Layer 10 of a small transformer language model trained on English Wikipedia (15 layers, counted from 0, width 128).
A neuron adds its activation times its output weights to the MLP's output. To switch it off is to set its activation to zero at one token and run the rest of the model.
A neuron's activation on a vector x is GELU(weights . x + bias), where the dot is the dot product.

Input weights of the MLP neurons that the questions are about. A number n stands for (n - 500) times 0.00077.
n25 (bias -0.036): 479 673 506 398 547 554 524 384 492 464 487 541 300 361 689 465 591 447 544 551 584 474 435 517 524 457 537 509 494 576 506 433 476 429 551 634 506 388 500 515 480 477 471 362 754 421 438 637 614 580 396 435 463 491 485 494 494 358 308 387 379 591 424 432 650 615 576 295 545 552 380 472 540 405 424 635 544 769 422 572 610 486 491 237 593 648 534 353 463 462 449 558 405 453 424 474 753 625 569 520 555 449 398 366 492 424 445 614 429 403 553 549 545 641 564 583 619 599 645 449 474 397 441 520 363 420 544 512
n104 (bias -0.074): 640 519 504 526 515 417 336 515 335 405 534 388 536 492 473 458 365 461 761 271 478 404 806 248 527 492 572 570 659 399 692 541 457 451 604 471 334 428 545 620 359 399 561 563 621 353 805 548 731 403 500 608 326 612 469 582 666 534 738 726 289 581 513 363 466 777 546 312 340 466 252 440 801 508 482 685 701 538 302 456 435 567 294 468 415 673 504 474 242 622 485 500 475 428 507 457 442 440 510 466 489 436 705 564 235 585 446 673 564 403 550 473 384 411 533 746 589 496 367 445 523 617 541 612 712 433 538 457
n118 (bias -0.111): 292 456 623 530 531 435 590 647 288 601 623 630 381 658 504 632 504 514 471 378 509 558 464 482 724 319 614 329 601 650 470 491 459 526 444 471 203 783 536 500 504 591 628 449 621 612 396 415 553 448 371 518 629 794 589 654 478 301 526 744 367 446 399 899 509 401 576 456 414 443 191 643 457 523 534 347 454 659 474 360 219 500 302 532 329 562 290 414 399 359 620 712 541 529 617 379 638 600 293 391 557 318 491 435 364 662 531 160 632 441 303 434 720 590 975 645 454 344 400 395 576 500 629 453 819 396 944 460
n119 (bias -0.088): 442 352 321 380 651 332 436 308 411 396 731 511 227 451 557 400 496 477 472 489 453 504 647 708 477 448 544 458 540 734 561 641 493 703 205 560 684 463 277 466 530 522 422 540 606 417 610 550 440 434 504 485 330 631 440 252 658 727 504 537 399 545 557 679 681 413 212 434 486 581 379 274 661 466 464 448 564 396 537 664 461 638 553 458 637 851 485 486 552 355 370 561 430 546 456 473 336 504 329 518 511 642 450 376 461 619 384 603 588 288 556 733 529 496 626 547 392 549 609 473 519 605 790 554 658 507 451 526
n146 (bias -0.122): 401 638 525 512 376 188 750 458 416 393 536 592 267 403 387 473 532 577 583 228 675 587 836 492 552 365 484 512 672 671 645 523 567 562 515 459 737 717 648 392 771 187 488 584 589 757 621 278 524 558 454 216 512 811 552 362 428 595 485 452 481 532 530 610 427 512 349 640 227 445 313 453 414 605 550 367 621 532 536 694 440 454 468 173 416 734 425 446 563 453 346 432 489 627 676 503 242 515 458 426 473 512 582 473 527 554 396 527 517 452 344 559 500 439 653 508 456 341 515 313 564 433 458 527 512 756 456 637
n228 (bias -0.087): 613 385 544 359 594 445 527 181 589 523 607 693 558 584 526 400 290 416 553 277 701 530 553 582 704 541 326 371 533 570 457 619 706 616 608 349 546 393 744 470 692 391 559 435 557 523 432 292 623 555 380 447 576 605 436 481 500 440 572 620 97 591 535 443 359 466 448 467 297 504 354 500 573 561 399 581 479 589 574 486 775 474 371 396 453 414 651 645 552 530 612 557 375 408 598 482 466 544 559 592 718 489 396 606 457 590 669 342 487 477 462 652 435 381 381 689 559 294 335 531 733 341 489 623 441 234 399 440
n343 (bias -0.052): 301 566 541 581 518 367 479 608 463 352 434 345 536 748 422 528 409 575 391 555 634 559 560 410 616 431 535 259 493 598 554 604 578 568 537 438 672 616 639 666 538 296 427 594 694 398 610 416 563 456 601 307 422 640 727 646 525 277 466 657 446 482 591 489 466 450 483 309 314 372 459 650 425 632 372 596 487 469 576 673 582 595 832 367 463 723 572 473 497 476 520 473 575 405 522 394 521 510 469 407 459 367 418 479 373 433 325 384 430 337 440 569 591 483 554 676 334 315 336 489 454 651 558 324 733 398 577 556
n483 (bias -0.124): 476 485 611 552 772 504 684 560 334 528 431 430 516 676 430 420 392 516 573 447 290 500 578 389 523 573 637 504 295 385 563 500 601 530 437 417 433 545 524 243 466 410 733 623 789 492 524 337 342 541 612 640 444 496 473 492 299 631 470 819 437 298 321 653 474 398 550 376 519 428 425 722 609 351 322 572 555 688 573 551 380 646 539 314 400 535 489 593 667 393 545 386 338 554 479 574 265 613 314 656 682 342 148 632 441 485 446 489 510 344 601 550 616 500 674 597 346 477 507 476 481 571 343 612 769 305 696 683
n503 (bias -0.130): 110 634 342 661 540 342 593 381 608 365 648 522 473 584 902 341 404 509 619 491 726 404 623 344 540 548 612 518 448 435 651 534 516 479 492 381 639 586 449 416 711 640 686 433 354 623 327 617 465 377 174 469 639 535 334 402 557 448 335 731 538 491 223 398 458 624 347 509 639 526 487 496 517 389 366 375 330 487 673 292 562 313 597 325 815 609 517 513 453 391 496 662 394 496 816 340 430 254 561 332 509 372 254 637 446 349 627 329 587 310 500 656 492 761 454 862 711 443 623 643 697 567 661 382 376 457 535 399

Output weights of the MLP neurons that the questions are about. A number n stands for (n - 500) times 0.00076.
n25: 489 719 602 574 428 319 470 476 437 474 605 596 593 274 421 547 533 457 591 506 408 444 450 444 494 422 534 425 355 363 465 409 383 286 448 612 545 348 605 500 462 398 560 572 520 329 487 494 596 410 651 403 466 530 435 581 492 649 618 555 597 403 507 514 489 670 436 627 558 483 516 404 608 342 502 459 497 599 571 306 393 473 547 582 417 517 523 506 505 334 544 520 590 671 467 431 465 578 661 406 559 587 578 553 591 681 514 537 504 427 473 467 469 492 525 399 324 460 511 484 548 407 569 667 552 548 381 606
n104: 486 342 507 443 342 344 678 371 689 600 370 586 535 657 565 504 554 376 461 571 579 504 750 463 504 493 336 351 447 716 520 461 410 490 453 337 440 616 455 519 626 583 381 189 598 519 422 340 478 217 618 575 418 429 812 504 530 671 464 460 585 508 421 572 341 411 419 588 661 444 591 620 643 308 493 507 661 593 429 382 575 776 697 648 327 400 313 673 547 207 618 534 693 569 399 345 351 377 523 301 500 657 570 375 514 403 541 599 841 339 558 587 486 507 639 327 446 461 621 454 560 441 581 478 561 470 414 436
n118: 601 381 127 552 330 505 572 448 478 354 264 650 588 621 379 564 545 619 336 731 527 358 422 330 265 558 453 695 476 436 510 407 410 500 648 645 491 331 566 440 486 712 437 707 448 449 540 553 437 321 726 206 435 518 500 344 348 584 717 387 212 128 471 217 572 544 570 308 596 519 526 544 678 577 291 298 416 101 439 524 677 586 636 437 637 505 332 669 346 637 674 632 726 673 871 665 606 559 581 715 592 226 505 664 801 379 431 461 542 523 722 365 585 539 390 720 419 624 837 404 600 420 733 537 236 350 545 349
n119: 586 469 472 326 545 582 507 647 464 503 729 690 642 409 459 345 534 580 487 455 351 476 372 601 396 383 325 414 528 529 599 500 639 366 635 422 507 332 157 528 698 435 350 382 539 619 677 555 343 654 326 520 556 503 438 581 465 420 507 292 353 440 539 468 378 490 573 517 541 518 510 630 524 656 509 432 584 550 673 568 433 435 736 486 573 597 581 581 616 400 279 721 500 384 538 612 603 381 561 447 530 447 400 359 523 564 417 371 640 496 336 598 583 599 404 475 345 277 517 655 365 832 179 510 615 546 476 497
n146: 347 401 388 635 717 437 496 416 629 443 541 351 418 519 566 550 510 558 531 439 302 696 575 575 386 483 382 485 650 520 632 617 626 435 497 345 402 388 751 569 585 399 413 329 624 295 328 625 598 385 468 493 468 631 711 528 686 435 588 286 634 398 603 255 441 472 524 489 345 633 399 493 503 469 589 402 656 204 529 522 600 346 539 636 464 321 453 598 641 578 553 445 575 563 414 646 342 170 666 522 432 572 628 642 569 483 525 691 407 547 353 458 510 286 394 722 437 431 765 408 593 590 428 411 514 511 569 513
n228: 387 609 411 762 665 493 394 557 439 525 458 634 288 485 530 581 569 409 630 405 415 476 557 757 257 568 514 580 379 462 536 322 460 469 260 490 380 536 669 456 469 529 447 459 586 622 588 714 550 343 500 497 476 412 418 477 473 599 553 348 702 628 504 372 503 425 397 326 641 653 564 371 415 480 557 628 264 507 476 393 503 507 557 546 561 273 524 462 636 463 399 389 532 588 544 316 468 493 657 603 597 527 544 433 380 523 365 780 618 394 487 619 677 323 373 398 684 477 557 381 394 702 506 402 418 713 569 540
n343: 485 444 373 609 729 525 590 337 530 506 675 679 485 241 610 531 414 491 621 424 423 428 407 459 434 533 390 650 526 535 297 521 522 514 386 494 417 599 696 589 396 497 444 566 516 525 588 676 312 312 453 576 367 309 482 421 636 506 407 407 521 639 500 465 632 612 494 456 471 649 562 446 515 398 469 386 573 421 586 258 618 392 596 423 456 327 510 554 522 544 591 536 484 448 479 449 573 165 617 602 563 634 494 497 403 515 538 527 610 691 432 346 401 542 391 360 632 515 456 443 629 517 485 695 534 673 546 623
n483: 576 432 624 423 356 730 433 452 339 534 352 247 466 406 553 618 275 566 538 460 707 518 340 590 644 497 407 567 485 373 656 673 465 338 609 546 408 406 680 540 683 480 493 341 297 427 497 363 574 479 428 514 380 343 500 640 511 304 755 415 486 652 423 640 409 298 462 496 343 478 435 465 685 564 513 303 595 719 507 563 451 709 575 616 460 478 697 445 457 636 597 656 361 402 657 527 580 550 437 412 669 504 507 489 643 525 554 366 158 537 422 630 377 497 253 661 588 514 436 524 734 466 324 579 518 625 395 664
n503: 352 504 557 683 392 431 824 531 366 280 334 663 509 564 463 612 367 79 599 538 358 378 480 547 618 532 767 247 355 452 769 360 785 543 505 292 457 559 625 400 388 584 597 500 245 576 382 530 468 469 217 664 438 259 451 358 321 343 297 509 328 650 370 510 528 659 613 393 453 718 851 374 555 629 420 422 381 663 447 572 364 408 416 730 392 576 500 596 704 547 542 384 23 304 787 261 568 566 364 347 716 552 575 570 554 477 749 464 561 595 329 459 712 616 701 637 596 446 239 240 821 412 869 448 436 557 646 303

Each question names a token from some text and the token that comes next. It shows the vector x that enters the MLP there. A number n stands for (n - 500) times 0.015.

Then comes g, the gradient of the next token's log-probability with respect to the MLP's output, scaled to length 1. A neuron's effect is roughly proportional to its activation times (output weights . g). A number n stands for (n - 500) times 0.00074.

"i", then "ation"
x: 411 490 391 513 627 496 387 520 702 524 541 368 706 590 428 650 579 485 535 438 436 683 417 560 412 376 429 304 552 449 470 458 427 300 347 530 524 385 277 337 542 703 389 462 409 533 462 745 573 435 598 629 531 308 512 430 429 536 559 567 668 462 557 532 542 657 506 615 484 448 563 508 459 567 459 417 499 480 540 500 467 415 752 659 375 503 626 670 529 495 645 412 493 402 385 637 492 620 540 410 465 474 595 486 566 470 474 437 513 439 485 530 481 503 461 475 403 504 490 469 450 625 348 353 530 472 525 489
g: 419 502 453 615 546 471 696 328 415 495 405 346 532 431 468 412 118 492 409 296 586 499 724 430 551 291 786 429 421 652 634 522 619 489 602 745 296 596 665 588 467 632 510 549 478 594 761 436 712 439 517 503 633 554 644 387 488 300 350 669 355 468 431 522 281 641 433 457 497 403 496 615 418 605 378 308 506 338 538 495 533 565 499 493 614 296 338 509 409 527 653 583 499 627 598 482 633 805 516 389 252 572 515 625 564 528 470 363 595 396 513 402 418 476 694 546 379 561 479 415 607 432 528 504 532 570 396 319
Which neuron, switched off, lowers the next token's probability most? n119

"les", then " of"
x: 599 582 491 482 438 583 360 508 545 578 430 519 751 565 388 535 433 449 507 365 538 607 529 440 483 349 495 600 624 409 523 420 579 369 526 380 349 376 559 451 559 542 397 542 578 410 524 457 545 459 480 486 473 495 597 467 474 568 666 504 492 353 551 544 525 589 691 569 481 397 550 455 492 363 590 581 546 498 599 488 446 573 493 548 534 525 543 480 497 648 507 616 560 587 519 635 471 343 517 419 414 649 748 577 496 452 417 479 184 508 438 586 569 397 368 352 403 412 440 595 392 624 424 272 475 611 510 488
g: 422 655 587 439 522 641 453 495 170 659 466 323 511 691 646 272 417 461 276 519 580 540 645 610 390 496 430 536 457 621 389 545 593 567 387 445 329 545 599 663 571 562 641 420 482 566 593 234 668 413 456 298 371 571 465 429 592 473 436 352 391 554 454 357 420 438 450 534 705 736 633 670 557 440 325 609 564 787 338 396 546 506 616 311 326 540 460 362 273 454 605 571 388 490 748 397 449 364 624 566 557 529 491 377 547 284 535 685 516 483 640 386 567 527 337 546 360 609 539 661 567 517 479 693 399 588 621 422
Which neuron, switched off, lowers the next token's probability most? n104

",", then " but"
x: 608 465 516 353 606 538 600 340 501 440 441 576 533 608 509 624 637 448 412 373 547 711 507 508 472 477 445 560 490 432 301 533 453 475 514 332 543 335 631 468 506 545 434 565 398 631 503 525 404 473 585 463 485 522 510 503 577 430 540 408 407 477 643 459 462 462 583 584 561 486 520 599 573 380 482 501 443 597 586 613 409 434 507 596 358 436 578 460 557 661 350 547 584 532 451 606 406 353 513 569 521 449 514 541 823 487 504 423 196 494 514 636 586 375 452 470 460 420 544 608 448 484 505 674 389 516 462 481
g: 458 540 498 467 478 500 511 368 537 398 524 444 461 319 357 732 625 612 510 557 526 511 794 498 371 545 556 474 524 414 498 522 362 369 491 393 308 448 533 421 441 372 268 861 365 636 459 701 566 577 759 428 663 568 601 484 520 437 397 554 389 518 580 346 527 519 518 475 422 516 729 437 527 391 738 587 565 408 194 383 417 370 565 579 440 536 633 590 439 561 223 801 468 501 368 413 670 338 875 458 355 400 610 375 605 626 415 382 534 406 505 567 521 474 517 590 521 551 486 373 336 445 574 477 470 662 435 659
Which neuron, switched off, lowers the next token's probability most? n228

"al", then " b"
x: 448 491 318 451 324 519 348 666 417 443 438 456 571 534 351 543 621 378 448 517 413 447 521 536 448 574 341 493 543 368 335 500 381 469 555 481 518 419 592 482 482 612 509 609 545 672 375 463 351 515 495 506 776 446 695 497 433 415 610 510 579 321 555 533 482 550 618 522 522 340 545 509 334 435 439 540 377 466 668 531 323 584 507 629 462 478 464 459 496 479 593 547 441 436 564 690 517 621 560 603 509 526 630 667 539 550 487 494 344 425 419 417 701 469 603 566 466 482 424 606 509 621 299 420 489 530 561 555
g: 600 512 749 543 478 464 605 430 648 392 592 394 318 599 314 515 347 535 356 623 316 582 482 557 345 659 437 626 536 501 318 453 487 502 543 591 442 480 504 329 577 630 524 447 602 504 550 552 491 394 719 469 663 518 352 299 372 568 301 474 458 302 555 299 573 388 650 369 403 473 675 468 614 542 550 635 528 509 777 621 363 631 656 374 532 522 551 324 675 658 351 567 350 409 565 510 501 446 656 474 589 240 671 587 461 585 603 558 577 329 380 507 617 514 448 166 620 431 394 326 523 465 621 567 435 545 769 264
Which neuron, switched off, raises the next token's probability most? n483

" bu", then "ild"
x: 509 306 568 423 515 659 364 417 589 426 500 589 480 610 444 336 664 463 430 454 315 432 541 689 468 492 457 574 622 327 448 650 523 324 517 467 533 379 658 392 448 470 390 675 474 410 734 393 492 481 390 428 448 591 556 470 343 534 532 548 485 583 557 509 583 602 585 567 481 495 439 537 546 537 406 564 445 528 549 470 290 404 585 486 402 430 496 397 515 681 619 443 568 561 580 526 615 520 507 373 601 519 587 577 502 577 571 548 391 465 391 513 568 402 544 422 457 414 381 521 506 654 299 549 410 454 532 765
g: 203 358 783 868 600 403 617 435 511 504 507 448 494 485 490 268 544 371 687 694 515 303 586 596 551 401 475 583 513 499 769 350 552 504 411 432 655 558 588 332 508 532 290 554 533 635 521 463 464 463 509 598 675 486 511 348 554 375 526 613 412 476 418 488 603 628 297 617 445 370 508 445 363 506 557 299 577 693 351 419 504 371 390 547 550 627 142 419 544 434 545 620 364 610 492 463 399 510 453 364 644 452 394 432 477 517 388 586 482 548 569 602 519 661 603 289 658 517 477 643 504 395 577 815 493 470 582 283
Which neuron, switched off, lowers the next token's probability most? n104

" b", then "ack"
x: 556 394 572 517 573 481 618 366 485 451 537 668 424 578 594 444 508 499 466 498 456 525 476 546 413 474 344 418 494 512 359 634 502 390 421 361 556 388 532 401 485 628 424 575 477 475 605 394 470 496 526 510 549 476 508 571 522 503 565 477 555 416 682 532 722 600 552 556 466 552 441 590 504 541 455 444 390 406 625 444 471 536 660 353 305 384 527 362 455 470 386 482 506 413 550 656 406 536 747 491 525 520 581 432 545 486 495 579 391 334 479 455 665 406 497 512 328 479 476 414 475 692 510 573 346 516 606 586
g: 633 607 336 511 474 476 489 624 455 578 472 381 495 482 278 413 355 684 517 430 810 703 434 545 564 466 275 519 446 208 594 672 481 374 477 499 645 549 554 458 534 698 554 578 378 474 439 600 430 229 487 428 569 401 671 660 348 599 558 588 536 604 596 659 195 419 544 356 191 549 521 570 615 400 315 521 438 394 320 481 536 545 556 462 386 368 714 407 548 637 356 490 377 451 584 524 481 328 284 638 654 572 624 409 779 483 444 375 427 425 498 459 522 648 409 622 524 633 533 394 684 459 591 469 587 637 426 630
Which neuron, switched off, lowers the next token's probability most? n483

" l", then "ater"
x: 532 333 471 476 601 614 517 437 460 547 432 484 456 545 535 553 591 483 629 334 462 441 517 560 502 556 484 468 548 382 256 579 463 538 408 329 516 410 573 391 487 700 589 588 627 506 418 337 459 335 504 662 505 492 616 564 523 429 583 507 464 517 633 561 544 489 742 537 474 424 424 525 529 554 391 568 347 588 654 473 322 290 474 446 452 416 545 563 523 490 350 565 519 460 445 651 454 452 753 389 561 557 434 576 457 478 429 470 447 563 272 381 608 417 537 569 387 523 518 616 531 636 566 448 499 540 419 637
g: 378 337 645 429 438 692 650 602 470 449 323 694 407 571 427 566 384 424 571 594 553 425 484 392 491 414 230 631 532 586 595 602 645 531 361 494 498 600 490 600 329 571 852 597 572 394 583 634 480 420 574 527 609 423 564 479 356 643 384 538 446 240 468 570 415 625 517 618 368 339 627 428 508 546 432 513 249 710 554 476 578 479 410 635 547 413 492 326 321 427 463 613 378 505 540 394 257 368 515 453 620 429 456 725 573 381 442 571 459 676 360 532 499 510 514 714 499 758 355 399 597 425 637 523 364 225 806 454
Which neuron, switched off, lowers the next token's probability most? n118

" D", then "an"
x: 501 457 385 509 565 522 451 430 477 557 562 432 552 513 539 652 501 448 454 500 380 588 466 498 400 417 468 470 570 461 347 571 297 537 512 385 379 328 244 398 323 697 498 428 500 561 440 562 451 707 385 531 415 582 560 461 522 528 485 486 503 508 775 490 728 642 462 593 604 487 468 458 542 438 377 549 572 628 562 426 368 469 584 527 449 460 535 505 531 412 441 414 466 535 371 602 498 500 690 412 423 600 495 569 598 546 492 542 539 453 531 585 622 514 527 374 463 551 567 557 267 628 498 458 495 510 490 501
g: 665 507 578 637 502 334 834 508 314 585 480 498 532 398 486 454 436 219 642 427 418 421 503 564 621 478 604 582 282 504 718 582 544 570 665 371 330 367 444 476 827 236 695 380 547 692 518 413 616 554 470 355 264 580 431 439 329 249 541 591 663 415 417 613 450 552 457 419 526 443 761 418 381 510 385 632 525 685 542 547 466 325 456 572 386 724 467 496 699 504 515 492 314 432 609 452 598 644 447 508 469 504 392 447 507 434 532 423 506 447 571 433 432 647 477 506 471 297 718 535 307 473 579 325 551 592 668 501
Which neuron, switched off, lowers the next token's probability most? n119

" been", then " ab"
x: 486 399 509 284 494 575 474 457 572 440 563 422 466 569 502 642 553 531 527 570 443 586 436 502 521 618 599 582 480 575 600 505 499 426 528 450 554 350 714 383 632 701 583 457 580 437 431 434 547 523 371 542 577 581 551 483 402 479 543 556 416 438 644 520 465 527 498 546 561 375 439 477 438 504 547 362 435 520 666 465 244 596 500 519 534 510 554 436 407 648 450 354 606 495 561 582 456 478 439 377 411 415 565 509 766 556 456 550 238 531 396 519 566 536 576 417 339 546 534 473 371 567 425 399 427 497 631 416
g: 658 284 448 525 489 339 438 576 619 382 434 297 470 553 578 301 504 417 579 419 417 208 439 489 383 491 623 542 527 502 673 484 539 428 536 481 419 421 520 485 426 577 672 646 624 545 549 394 472 321 388 519 577 450 432 130 741 606 487 221 438 561 564 465 633 453 637 406 315 520 380 612 515 764 592 752 351 488 396 308 587 496 567 588 352 513 459 284 442 600 222 669 603 491 741 514 409 428 542 458 259 631 613 619 656 536 631 598 549 507 373 737 402 530 501 603 409 579 564 625 563 612 641 483 458 515 546 451
Which neuron, switched off, lowers the next token's probability most? n118

" A", then " G"
x: 618 470 473 510 495 575 445 560 499 340 412 541 546 463 491 738 594 400 571 550 497 493 516 461 434 407 321 543 628 409 242 533 355 574 376 504 364 443 495 456 569 613 619 554 556 491 477 518 410 569 553 383 434 620 436 565 538 434 509 553 356 449 835 551 506 642 502 533 465 497 467 473 455 469 349 454 396 440 543 456 375 577 562 449 407 474 391 479 617 426 522 402 560 486 527 678 661 565 600 519 506 463 470 578 547 358 461 551 519 446 421 279 610 458 571 456 396 490 563 488 545 656 420 480 493 399 578 573
g: 305 564 633 496 569 491 306 410 604 498 449 340 583 395 480 671 551 507 350 469 349 554 601 436 627 628 548 386 443 673 453 417 443 496 386 392 535 595 452 470 420 423 369 379 732 312 532 621 415 576 663 525 569 251 613 477 631 607 398 399 685 664 570 743 529 545 529 461 634 453 586 496 607 267 589 516 213 593 511 687 452 471 744 464 410 646 569 595 613 354 306 325 399 551 379 617 490 378 469 491 433 414 409 406 700 522 584 262 277 763 672 425 499 496 400 299 580 595 464 764 367 490 428 480 557 604 635 405
Which neuron, switched off, raises the next token's probability most? n118

" bu", then "il"
x: 521 346 552 407 500 607 362 400 600 506 475 559 419 636 515 354 678 423 485 403 306 487 498 562 475 497 460 560 550 353 392 695 541 357 471 440 541 373 639 405 533 507 486 662 505 353 700 402 423 496 383 435 431 565 616 476 389 516 560 576 475 545 580 555 595 620 630 539 493 521 470 552 578 544 426 548 427 478 527 441 322 391 577 472 421 415 545 395 506 670 572 484 563 576 601 594 579 465 489 343 618 429 478 592 542 546 582 555 410 469 371 476 549 414 545 480 433 422 409 571 449 681 284 514 439 454 475 788
g: 773 643 314 278 517 722 487 472 425 633 468 542 599 572 477 794 471 595 389 259 576 623 408 283 383 731 504 512 401 492 320 516 497 533 626 505 331 445 399 678 501 495 739 348 507 430 469 575 451 496 435 343 352 456 376 570 333 656 390 421 550 497 548 468 414 362 636 310 511 673 410 604 655 569 477 595 432 340 488 496 449 772 624 457 450 495 765 583 549 583 460 349 533 420 495 491 609 529 584 708 530 466 546 621 314 489 602 302 566 506 352 398 486 295 551 713 392 554 516 479 583 537 471 173 521 516 399 641
Which neuron, switched off, lowers the next token's probability most? n483